Layer 3 of a small transformer language model trained on English Wikipedia (15 layers, counted from 0, width 96).
A neuron adds its activation times its output weights to the MLP's output. To switch it off is to set its activation to zero at one token and run the rest of the model.

Output weights of the MLP neurons that the questions are about. A number n stands for n times 0.0089.
n9: 0 0 16 19 16 -18 -1 14 14 -32 20 -13 3 -15 6 2 3 -14 -4 10 14 -11 13 -5 16 -7 5 15 1 21 -3 10 3 -7 -4 -3 -14 7 14 -22 13 13 21 20 -2 -22 -8 7 28 -24 -1 -17 -37 6 -4 17 14 5 -14 4 9 -31 -10 12 -4 23 -20 -3 -32 -5 6 -9 0 5 -9 -5 -14 18 -21 15 -4 -8 -15 18 24 14 22 -2 22 13 0 7 0 -34 -15 26
n26: -27 19 7 3 7 -13 8 18 -3 -7 1 1 4 -20 -27 -31 -8 -12 -4 16 1 6 -15 9 -2 -7 -7 29 3 -13 -5 13 -11 17 18 -3 10 -27 -32 -5 -15 4 -3 13 -7 18 10 6 -3 14 5 -13 14 -6 -7 -25 3 9 3 21 -21 26 15 -4 0 1 -4 18 21 3 -25 23 8 5 16 -20 4 -1 18 -5 -24 -15 0 2 0 -1 12 -5 -5 8 -29 4 5 -1 -9 20
n34: -4 -1 -19 -18 10 12 26 0 -9 -8 10 15 -9 2 -2 7 13 -16 -3 -8 -9 -3 -7 3 8 7 -3 4 8 13 8 -12 -1 -14 16 10 -14 9 -28 -24 24 -19 -19 -1 5 15 -8 14 -2 17 3 -6 -1 9 -32 23 23 19 -11 -13 -13 18 11 18 22 -5 -3 1 -10 -6 -9 -5 -9 7 11 25 19 -1 -2 -36 -28 15 3 -8 13 0 2 -7 3 10 -16 25 13 12 26 5
n50: 17 7 8 12 7 -5 -5 2 34 -15 -28 3 -1 7 -7 30 -42 31 15 20 1 0 22 21 -5 -11 -14 -7 12 14 7 14 14 -5 23 0 27 12 4 -10 2 -21 20 -14 -27 27 -13 -19 -7 -15 -8 -14 4 -20 10 -16 4 17 -5 2 4 5 -3 11 6 -4 -26 1 -4 -13 26 -6 29 1 2 -23 8 -22 -12 8 19 -12 5 9 20 10 7 -4 -8 0 1 -8 -30 6 -1 0
n63: 31 -11 -9 6 -28 -2 -12 -23 15 -9 -3 1 -19 -17 -4 10 4 8 -22 -21 -10 -5 0 -3 12 -17 6 17 8 1 15 -13 -7 15 95 -16 8 -4 -12 -4 8 13 -5 -19 5 5 -3 17 5 -1 19 20 12 16 -21 20 11 5 -6 17 -20 -3 -6 -2 -5 35 -20 -6 7 3 8 -8 8 -11 -14 5 2 -2 6 13 -5 0 -15 -15 27 43 -13 6 -19 20 -8 -1 2 20 8 8
n73: -5 -16 10 -2 -4 -14 -9 -6 -12 1 -23 8 -25 4 -24 -16 4 25 -8 -6 -4 2 4 -27 -4 6 11 46 9 -24 -6 16 -10 0 -12 -2 0 -2 1 9 16 -11 28 8 7 -6 -2 -14 -17 -13 17 6 22 -1 15 0 -2 -18 3 -9 -19 6 -1 29 -4 -8 17 -52 -1 20 -16 10 13 -10 5 11 9 3 11 -8 5 -5 -6 24 -6 -26 2 0 -6 -40 -2 17 2 -13 -8 21
n93: 34 21 -6 3 4 32 -9 22 -9 8 -1 -24 6 0 -8 17 17 0 -21 13 -17 9 18 28 -23 6 -16 18 -28 -17 22 2 -30 -13 -7 28 9 -12 -21 35 18 1 6 24 -26 -11 13 -13 7 2 -2 -29 5 2 -6 4 -4 28 -3 -10 19 3 28 -7 -23 2 1 15 6 -20 -22 -5 -17 -6 -5 1 -4 23 -9 -20 1 -12 -5 -4 -21 0 -7 -1 17 -3 8 20 2 -3 -9 11
n101: 21 18 -3 -13 -3 24 -19 7 8 29 22 -24 -18 3 -4 -15 -4 1 4 15 -15 -4 5 -3 7 -16 -16 -5 7 -6 -10 -20 -27 -52 -9 -15 4 -14 -17 2 3 5 -4 2 8 -5 6 0 -1 -20 -17 -19 17 -5 -9 20 -3 -14 -14 30 -4 -1 -1 -11 2 22 26 28 18 4 -3 10 18 -6 6 -20 -5 -3 -10 -25 -10 10 8 -28 6 -11 -1 5 -7 6 -14 13 -21 14 -39 -12
n127: 15 12 -3 25 -18 7 -10 -4 7 -7 4 -9 -10 25 -12 4 -13 1 12 23 7 1 43 -2 -2 -11 13 13 -7 7 -43 2 -2 3 25 -9 0 -8 0 20 12 5 20 30 33 14 0 -9 1 0 -5 26 6 5 23 23 5 17 1 -6 7 -2 -4 42 3 20 -2 -16 9 -2 -15 18 -7 -5 5 0 -8 6 30 -5 -2 -6 -9 14 -13 10 3 25 -10 2 -3 31 -10 -3 -20 27
n141: 43 -3 0 2 6 4 8 -11 8 5 14 -6 2 11 -1 -16 7 11 -7 4 -16 -2 3 -11 7 -5 10 -50 -4 -2 4 -10 3 27 43 -10 12 -2 4 -14 14 30 23 -21 12 -4 -7 -24 -14 7 16 9 8 32 10 2 -3 3 3 1 7 -16 -4 16 -13 1 0 -1 2 -23 -9 -15 18 -11 10 44 -15 -19 12 13 1 7 -11 8 -7 19 -14 23 -21 -11 -23 1 -17 20 5 -1
n142: 5 9 -2 -8 4 19 1 -9 36 -4 4 -4 -10 -4 -10 -2 -8 -3 20 -7 11 -1 7 -35 -8 16 8 4 -27 10 4 4 -3 26 -26 19 3 -11 -3 -7 -9 33 -7 3 -12 3 -6 -19 4 -7 -4 4 -6 6 18 2 9 -9 -2 4 -7 6 -13 16 3 -16 0 8 -17 -19 13 16 0 -23 40 28 -2 7 -30 -11 0 24 -13 -26 11 12 20 8 -17 -7 13 13 -12 0 13 8
n165: -20 24 -6 -4 13 15 -14 -5 14 9 -1 24 14 -18 -13 12 6 -17 -9 27 -11 18 6 18 6 -3 10 -24 -6 -16 21 -12 17 6 -21 0 20 -8 27 -4 -26 20 18 6 10 -28 16 0 11 -5 10 -11 -1 10 -3 40 14 -8 3 -5 16 7 -24 -6 5 -15 16 47 -6 13 -24 -5 2 -26 12 -10 22 5 28 -33 23 -10 -17 -3 -18 0 3 -9 12 10 12 -15 17 12 3 13
n188: -13 12 -3 3 10 -9 -6 -15 30 -8 21 21 -3 36 5 -20 27 -8 9 6 -8 14 -29 -17 9 -22 1 -16 -14 3 12 25 -30 6 18 7 -14 7 1 -27 -25 21 0 -18 10 1 -33 5 -12 -15 4 13 -25 -27 0 8 12 16 -12 9 -2 -36 2 -9 5 -5 13 3 4 12 -23 -16 17 23 7 36 2 -9 -15 -5 4 4 0 -12 21 8 10 22 -12 -24 6 -8 22 -12 13 7
n193: 0 7 -6 23 33 25 1 -10 -13 28 -2 7 9 -9 0 6 -12 8 -7 -8 -13 -12 17 -12 10 7 -19 -4 -15 10 -19 3 -4 -2 -15 -8 -11 -1 -10 6 22 -10 0 14 6 -4 4 6 13 27 -26 0 10 7 12 -4 0 -29 16 -17 -18 -7 11 6 1 -13 12 36 -9 27 -28 8 9 0 -4 -11 23 1 12 34 -11 -31 15 -27 4 -11 -9 -4 5 14 22 6 -12 -10 2 -16
n195: -9 -21 -17 10 -7 12 -10 8 -2 -1 -14 -8 8 7 -16 -22 7 27 -6 9 18 16 12 -9 -3 23 -7 8 -7 -13 -6 -12 9 -17 -40 25 -9 -7 6 9 3 1 31 3 2 4 13 -14 20 15 17 5 -18 -22 7 -33 -23 -16 -16 25 -5 -4 0 12 6 3 -17 15 -9 17 14 11 -2 -3 -23 27 23 10 34 5 -4 22 23 -6 -1 -16 -2 -9 17 8 22 -15 1 8 -6 9
n219: -26 13 -11 17 0 -14 3 -22 -2 2 7 -2 -20 -14 -11 34 -29 5 -21 29 4 -6 0 -4 18 -3 -3 24 16 5 18 13 -30 8 -27 18 26 -7 32 3 -3 15 -4 12 0 13 13 -7 5 10 8 -4 -21 21 25 8 -9 3 4 -1 -18 1 7 -1 -3 39 14 -5 14 5 -7 -1 12 -2 23 -13 21 -23 2 1 25 -9 -4 6 -8 4 8 -8 30 -9 -12 -1 -4 15 1 -4

Each question names a token from some text and the token that comes next. It shows the activations a of the neurons there, in the order above. A number n stands for n times 0.082.

Then comes g, the gradient of the next token's log-probability with respect to the MLP's output, scaled to length 1. A neuron's effect is roughly proportional to its activation times (output weights . g). A number n stands for n times 0.0045.

"the", then "t"
a: -3 9 0 0 -21 2 -2 -1 -30 -3 -4 -10 6 6 3 2
g: 0 -22 -32 -9 7 -20 -10 20 -12 -20 -59 9 38 -9 -21 15 -2 -11 11 -22 -14 53 -8 -4 -20 -2 -35 6 13 21 -33 36 12 -8 -5 9 -10 13 -12 15 -43 6 -10 -12 -8 27 -13 12 25 13 -8 7 -46 24 -2 -13 -42 1 -43 21 -9 27 6 -14 22 32 2 3 -48 -38 3 0 -5 -9 -14 -11 3 -30 8 3 -15 12 -12 -13 -1 -12 -17 9 5 24 -39 11 11 -42 72 41
Which neuron, switched off, lowers the next token's probability most? n127

"en", then "y"
a: -8 0 -1 4 -21 -6 0 -8 -27 2 4 0 0 -5 2 0
g: 15 -41 2 7 39 -15 -1 8 -42 -56 26 12 4 8 -2 -24 28 16 -19 -14 16 -27 -39 -21 22 -21 -26 -3 25 37 15 -64 -22 19 -7 -13 16 8 -29 1 11 16 -27 -5 0 7 6 -5 17 17 -4 -3 39 -23 -27 10 -3 -7 -8 -42 5 29 55 1 34 22 29 -1 -9 -6 -37 -1 15 39 -13 36 33 43 2 -1 -3 -24 19 14 -18 11 -6 -30 18 -3 -6 -22 -18 -10 3 1
Which neuron, switched off, lowers the next token's probability most? n127

"st", then "on"
a: -4 -4 0 -3 -18 -15 -11 3 1 0 -2 -5 2 -7 -2 -1
g: -38 1 10 6 0 6 -35 -8 4 -6 -5 19 15 30 -2 0 0 -4 -23 24 10 4 -29 -26 14 -1 31 -21 -3 -10 -7 -24 1 -7 -6 -21 20 10 -44 -28 16 -7 19 20 -16 -33 -30 15 25 -26 -13 -9 55 31 49 -2 18 26 -3 -4 1 0 -3 -32 -5 16 25 6 -38 57 -41 7 0 -32 4 11 -4 -24 39 26 12 11 -2 -23 -13 -3 -79 14 -25 -23 12 -33 -8 34 8 3
Which neuron, switched off, raises the next token's probability most? n73

" the", then " United"
a: 3 5 15 -1 1 -11 0 -2 2 -2 -2 -7 0 4 0 1
g: 10 7 15 26 -3 42 -6 9 40 -44 -1 -26 25 47 16 -5 -31 1 -15 0 18 -45 -9 21 7 -13 5 -17 24 -18 -5 -2 16 -3 7 -6 -45 -22 1 -17 -29 -17 -4 5 16 9 -6 26 -12 4 -11 -7 -27 34 5 24 8 -44 -24 16 -5 50 18 25 -10 -7 27 18 -21 -9 -1 29 -25 7 -29 2 -1 10 12 21 17 -34 46 -23 -3 3 -12 3 -78 48 11 0 -3 -1 1 -41
Which neuron, switched off, lowers the next token's probability most? n73

" mon", then "th"
a: 3 4 1 6 -4 1 64 0 1 -7 4 -59 -5 1 24 0
g: 5 -25 1 -5 6 3 -43 2 50 23 -10 5 -9 8 12 2 -3 -29 -2 -3 52 21 -10 1 -13 -12 8 6 40 -3 -24 20 -25 13 10 19 -44 -19 -18 -46 20 21 28 9 41 15 17 -9 -26 10 10 4 -36 -36 44 10 -8 9 -5 11 1 -11 -31 -22 3 22 42 -18 -8 27 -14 -23 3 13 -61 9 -15 44 18 -20 46 8 -21 -20 21 23 1 23 -11 0 7 -25 -18 -16 37 26
Which neuron, switched off, raises the next token's probability most? n93

" He", then " tra"
a: -2 -1 -2 4 -19 -6 -9 4 -1 0 1 -1 78 5 -7 -8
g: -10 38 -34 0 -11 35 -34 -42 -5 9 16 10 8 -16 21 14 18 30 23 16 -45 40 -27 38 36 21 2 -9 19 4 3 14 -39 31 2 -14 8 -27 -50 9 10 -58 -2 -8 -5 12 -30 -5 -13 -5 -4 18 -20 15 -5 28 21 38 16 -24 29 2 2 -30 28 28 8 3 22 21 -1 23 18 17 -8 32 -23 18 -44 0 -9 16 -38 0 0 2 -22 1 -39 19 5 20 23 -8 -15 25
Which neuron, switched off, lowers the next token's probability most? n188

"our", then "te"
a: 1 -12 -2 -32 -21 -2 -14 -6 -1 -5 27 -2 -3 5 0 -4
g: 10 -34 -15 27 -9 -9 -13 -5 -28 -16 -7 -26 31 27 28 9 26 36 -41 45 -39 5 -49 -21 40 1 9 -24 10 -10 45 -14 12 21 -1 2 48 7 52 11 28 5 -14 -6 14 12 -7 -29 -2 -4 -13 4 15 9 -29 23 16 15 -46 -14 -15 1 33 -12 14 -10 16 5 -16 17 -20 9 10 -46 18 -7 17 -30 -3 -9 -15 12 10 3 -7 -19 -29 10 23 -40 -35 -21 14 -18 15 42
Which two neurons, each switched off alone, lower its probability most, in order? n50, n26

" contin", then "ued"
a: -2 1 1 2 -36 7 1 -26 -4 -6 6 2 52 7 -2 50
g: -30 9 -51 9 -31 22 -23 -3 21 10 18 39 -10 9 -16 0 -39 -2 -56 15 -19 19 -20 -51 12 15 30 -13 7 -12 -4 -12 36 -61 11 2 29 9 -15 -14 -43 -9 40 11 16 2 -11 1 -9 22 6 -6 -37 -31 15 24 9 18 -11 -3 -8 -9 -23 16 -15 -16 1 0 19 -38 -7 -3 -45 7 -4 -41 24 -1 -7 -36 22 17 20 -19 4 -3 38 -4 7 7 -27 -12 -35 35 2 -21
Which neuron, switched off, lowers the next token's probability most? n219

"ro", then "in"
a: 6 -6 1 18 20 -2 6 -5 5 20 0 -6 0 -7 3 -7
g: -39 -28 -6 12 -43 -50 -9 -3 -11 -75 7 7 8 22 53 30 0 -34 32 -5 4 17 -35 44 10 -9 -3 -2 1 -3 16 -7 3 8 1 -8 18 10 12 -25 -19 -11 -30 18 1 -41 3 -22 -23 -21 6 -9 -6 -36 -59 28 1 1 -19 8 24 -6 58 5 -11 -24 34 -14 -7 3 -13 31 -49 17 28 -17 -25 10 10 -9 -12 31 -2 -2 -4 -9 3 -9 12 5 14 3 -3 19 -1 -7
Which neuron, switched off, lowers the next token's probability most? n193

" l", then "im"
a: 1 1 0 -1 2 -1 -7 -18 -1 -3 0 1 17 -3 -2 0
g: -8 -34 -47 -14 -27 -17 -25 27 -24 1 -41 16 12 -37 -24 14 -25 11 22 -13 32 11 -16 46 2 10 -30 8 17 -19 20 -13 -12 5 -1 -2 2 8 5 5 15 43 8 0 12 -18 9 2 -37 -13 4 55 21 -19 31 -8 -32 79 35 9 9 2 20 -10 54 -11 -14 2 5 -5 -21 1 -24 18 15 0 -34 35 -19 10 17 -9 25 -18 -2 -7 -23 16 10 24 31 17 26 2 21 2
Which neuron, switched off, lowers the next token's probability most? n101

" second", then " tri"
a: 0 -2 4 1 -31 -2 -2 -6 39 -1 -25 -2 -2 -1 0 -12
g: 46 -45 -15 0 2 2 3 22 8 3 -17 -4 14 57 23 -11 -6 -18 -13 4 -41 -13 8 -13 -11 -26 -3 0 -7 -23 -1 2 19 -17 -11 8 -4 15 -28 3 12 -13 -6 11 20 18 2 -23 14 -17 -5 30 -12 -33 -7 -33 24 26 -7 -10 5 -17 20 -15 60 4 24 13 55 -12 -9 -6 37 5 -32 1 -16 46 -50 -43 -4 -4 -39 -15 -1 -10 11 10 -28 34 3 9 -23 6 -71 -4
Which neuron, switched off, lowers the next token's probability most? n127

"en", then " ch"
a: 4 -19 0 2 12 -4 6 -7 3 0 7 -1 -5 -5 5 1
g: 30 -25 10 -39 -19 32 11 -20 10 6 16 -24 12 17 9 15 23 -13 37 30 3 -21 7 13 28 -10 -24 -4 13 12 24 -48 -9 -1 -2 17 -43 -33 -12 -10 53 32 10 -16 10 -38 1 44 5 -16 -17 -14 27 11 38 16 3 -20 26 -15 1 2 7 -15 10 -11 12 -1 1 0 15 -35 -28 -52 -14 38 -31 22 15 25 -16 -11 -23 21 18 -28 -15 14 37 49 -8 -3 20 10 -13 40
Which neuron, switched off, lowers the next token's probability most? n26

" ", then "ill"
a: 2 -5 0 8 0 -2 -1 0 2 -2 -1 0 -10 -3 -2 0
g: -42 -17 -44 -15 -13 2 25 9 -19 30 -8 39 -12 38 46 41 -10 -8 17 -7 7 -6 4 3 -37 31 -27 16 -19 -8 9 -13 -16 4 10 6 -19 36 -2 8 -23 20 -16 -6 -19 -2 -13 22 1 -3 17 21 -63 -24 -30 -15 -32 -32 22 26 36 -36 -34 1 -4 20 -7 8 -12 -20 19 -50 -30 -26 -7 -3 -7 -16 -6 11 10 40 17 -13 -8 -2 26 -7 7 -13 40 22 13 -18 -34 29
Which neuron, switched off, raises the next token's probability most? n188

" five", then " years"
a: 8 -4 4 -3 -7 -5 27 2 7 0 15 1 -3 9 0 -2
g: 7 5 -26 25 16 81 -46 19 22 30 -2 8 -8 12 -6 28 28 25 2 -24 3 -16 -24 17 -4 5 -5 13 -14 13 1 3 -7 0 3 16 8 -7 16 9 -2 10 -40 17 -1 -15 -11 -5 -39 -1 11 31 -76 17 29 9 -26 4 -18 28 13 -22 -6 13 26 9 -20 -23 -1 -29 4 66 -19 1 -9 -29 -7 3 51 -17 10 -16 19 -2 3 17 24 16 -2 -9 -15 47 -20 -7 -16 28
Which neuron, switched off, lowers the next token's probability most? n93

"ound", then " 18"
a: -4 3 0 0 -14 0 0 0 -6 -1 -1 6 0 -16 -20 0
g: -37 23 34 -20 6 27 11 3 31 -47 7 15 -6 -37 16 26 17 24 13 26 1 -19 -12 29 1 -4 -1 2 -2 0 -62 -2 -2 19 -11 15 -21 5 19 17 -17 27 -20 -2 10 12 -4 2 28 11 -13 31 -2 -33 -30 9 -27 9 31 4 -10 1 -45 -4 15 -8 8 -1 -20 22 48 12 17 -4 26 -11 21 17 38 -30 -3 -29 20 4 -9 -22 -1 8 93 -25 11 -6 -19 24 -17 -12
Which neuron, switched off, raises the next token's probability most? n195

"op", then "per"
a: -2 0 -4 3 2 -8 1 -1 -2 1 -4 7 2 2 -13 -1
g: 50 -17 -10 27 27 19 23 0 -2 14 18 -31 21 6 -31 -43 -31 -13 -1 -10 -4 -14 -1 -18 -33 -68 14 -11 -6 19 0 14 26 -23 0 0 31 6 -3 -27 3 3 12 -10 0 29 3 4 -1 13 3 -23 -15 -12 0 -49 -24 14 -52 -3 -3 -50 -8 24 -30 17 6 0 -32 18 2 10 -12 13 -18 18 23 -31 -23 -2 -51 15 12 -64 -10 17 -8 22 -2 -7 -5 29 -24 -34 13 13
Which neuron, switched off, lowers the next token's probability most? n73

"ak", then " R"
a: -8 -1 7 4 -11 -11 0 2 9 1 3 47 -2 -35 6 0
g: 7 -21 35 21 43 7 13 2 49 56 16 32 -10 29 42 -7 -31 6 -4 -2 -17 10 40 13 12 -22 2 -3 -3 -14 -3 4 33 18 -8 3 3 -31 -11 -2 -27 26 -56 8 -14 10 -5 15 -18 -9 5 47 5 35 11 -37 -22 -9 18 12 13 -1 3 -9 4 5 -27 4 33 48 -18 -16 -35 25 -41 -10 8 14 -26 1 -5 -18 14 17 20 -22 0 4 -61 10 2 33 -11 13 -27 -9
Which neuron, switched off, raises the next token's probability most? n193

"i", then "ology"
a: -1 6 3 -6 -18 1 8 -3 3 7 -1 -4 -2 0 0 3
g: 12 9 -16 -11 13 34 36 -18 -17 -36 -64 2 -9 6 11 26 26 12 19 37 19 2 -4 3 38 -27 4 4 -40 -30 -5 9 -14 7 -10 26 -19 7 30 39 23 -22 -22 -18 -34 5 -6 26 36 -6 7 38 16 -5 23 13 17 -6 31 7 3 -18 -17 0 25 -9 62 9 -10 26 -19 6 -22 -27 3 24 11 -30 4 -11 -21 -35 45 -8 3 5 -8 -8 -2 16 4 -2 5 -47 -1 54
Which neuron, switched off, lowers the next token's probability most? n63

"earch", then " Lab"
a: 0 2 15 9 -41 1 2 36 1 3 -2 -1 -1 -8 -1 -2
g: -2 31 -10 2 -11 -20 -12 28 2 -45 -43 -10 -5 -4 -42 -5 53 6 38 -30 -13 -6 22 -17 -15 18 15 26 -36 14 -17 27 14 9 11 0 22 -26 9 -28 21 -3 28 -13 -56 15 -4 15 20 15 22 -21 0 20 16 -9 -9 8 42 11 18 -37 22 2 -33 15 -21 -7 28 6 23 -43 -47 3 6 4 6 -31 21 9 -13 8 23 16 -9 -21 -20 14 7 -4 -14 -15 60 12 22 -38
Which neuron, switched off, raises the next token's probability most? n101

" and", then " as"
a: -1 4 -4 -3 12 12 -2 -4 0 3 2 -2 0 1 3 -2
g: -2 -9 -34 25 5 20 -40 -34 -5 15 -40 -5 20 8 -1 13 -58 7 -2 -12 3 -36 16 9 20 27 -6 -1 28 8 17 27 -56 1 -8 12 -27 25 0 -25 18 15 12 0 9 -13 6 23 -41 -18 26 3 4 7 21 -3 2 -30 32 -3 -5 52 -13 20 9 -37 -35 2 -20 -25 -23 -37 -34 1 38 12 -27 -38 -6 12 14 -24 19 -30 6 -19 -17 0 45 -40 -24 -17 -23 -2 -6 6
Which neuron, switched off, lowers the next token's probability most? n73

"ill", then "um"
a: 2 2 -4 0 -32 -5 -2 -4 5 1 2 -1 4 -8 2 -10
g: 26 -33 -10 -49 0 40 6 -26 -2 16 -11 -28 -24 -16 13 0 -8 0 -21 -27 0 17 19 7 33 32 -11 -16 -35 31 9 2 -40 49 0 0 13 -25 35 -22 33 -51 -25 -14 11 38 -13 -23 18 -17 4 -33 22 19 41 -13 2 5 14 9 8 -35 38 3 9 -6 -33 13 21 18 -35 12 5 30 -10 10 8 10 -34 8 1 17 -11 -11 -6 -15 6 8 -23 -5 -15 -24 -31 61 7 -13
Which neuron, switched off, raises the next token's probability most? n63

"ate", then " School"
a: -3 3 -7 0 14 2 -1 -20 -11 -3 13 -2 3 5 4 0
g: 4 23 8 -4 -7 8 -19 25 14 -30 -5 -5 -11 -19 -19 26 -32 7 -30 -36 -12 30 -19 6 1 17 -37 -16 -9 11 -32 -35 41 -29 13 -8 13 -15 -14 -42 14 -22 21 -10 4 4 13 3 -28 -14 3 37 6 26 -23 3 -11 -14 33 2 -7 -15 32 19 -49 -4 19 19 25 -26 -3 -78 29 39 -24 9 -15 13 14 -3 -11 36 -15 19 -8 -12 5 30 -16 -8 -20 -21 46 3 1 -47
Which neuron, switched off, raises the next token's probability most? n142

"the", then "s"
a: -1 8 0 0 -29 7 -3 -1 -43 -2 -2 -8 7 5 3 3
g: 12 14 24 23 -4 6 3 -50 26 10 46 -10 -26 -8 7 -20 7 -12 8 12 -3 -46 7 -6 15 6 15 -12 -26 11 17 -29 -7 -8 -3 0 3 -8 15 5 30 0 -10 4 10 -22 6 -18 -10 -24 7 -7 58 -16 16 31 39 -19 43 -14 19 -18 -17 10 -31 -27 3 -5 47 21 -9 -26 -15 3 45 27 -7 45 4 -7 34 0 1 11 11 4 18 -11 -27 -20 26 -24 -33 36 -67 -37
Which neuron, switched off, raises the next token's probability most? n127

"de", then " B"
a: 0 6 7 -11 25 -5 -4 0 -5 -6 86 -1 0 -2 1 -4
g: -10 -12 13 14 -22 -42 23 -21 12 -4 3 -14 36 22 -1 10 -23 -12 -26 -13 -36 1 -24 -9 -27 8 45 -16 15 -23 -11 -15 -1 12 -27 1 21 -28 -10 1 23 34 7 12 -18 22 3 -8 8 23 -23 -28 21 -3 59 -10 48 -5 -34 24 -14 14 37 3 16 -53 -2 9 7 -22 33 8 -57 -9 -37 35 12 14 13 -3 4 -14 -9 10 23 5 25 -21 7 -33 -18 -40 -33 -12 27 -26
Which neuron, switched off, lowers the next token's probability most? n142

"inn", then "."
a: 2 2 1 -7 -31 0 -2 -1 4 1 18 -1 -3 -25 -12 -1
g: 19 -23 7 -18 32 9 5 -81 18 7 36 -19 3 41 25 11 22 -3 4 -23 2 -27 -15 -4 19 38 13 -4 -6 63 2 4 2 27 18 6 15 -20 4 -24 -14 1 -15 -14 21 -13 -3 10 4 -22 -11 23 27 37 2 17 31 5 -25 17 -6 5 2 -17 18 15 5 -6 36 -26 -6 3 18 -20 -15 -17 -46 0 -16 14 28 -16 33 -23 17 -6 -9 -12 4 47 2 -17 35 -22 3 69
Which neuron, switched off, lowers the next token's probability most? n195

"ent", then "enc"
a: -2 1 3 22 -65 -6 0 -1 -6 1 6 7 1 35 6 25
g: 11 24 9 19 44 -4 -20 -17 -24 -7 12 37 6 -40 7 12 -15 -27 3 -4 -9 14 18 1 -51 -32 -36 17 31 41 -19 26 44 10 11 -13 11 -11 -21 -30 -7 -16 -26 -23 -1 -28 6 -31 28 20 14 -34 -20 -6 -3 14 -1 11 -32 -1 -8 -60 -6 9 1 22 30 -7 15 -26 9 11 1 -5 -21 -20 -5 5 41 -1 -18 -17 -23 -39 -15 -5 17 17 -26 -15 4 41 47 -38 23 25
Which neuron, switched off, lowers the next token's probability most? n193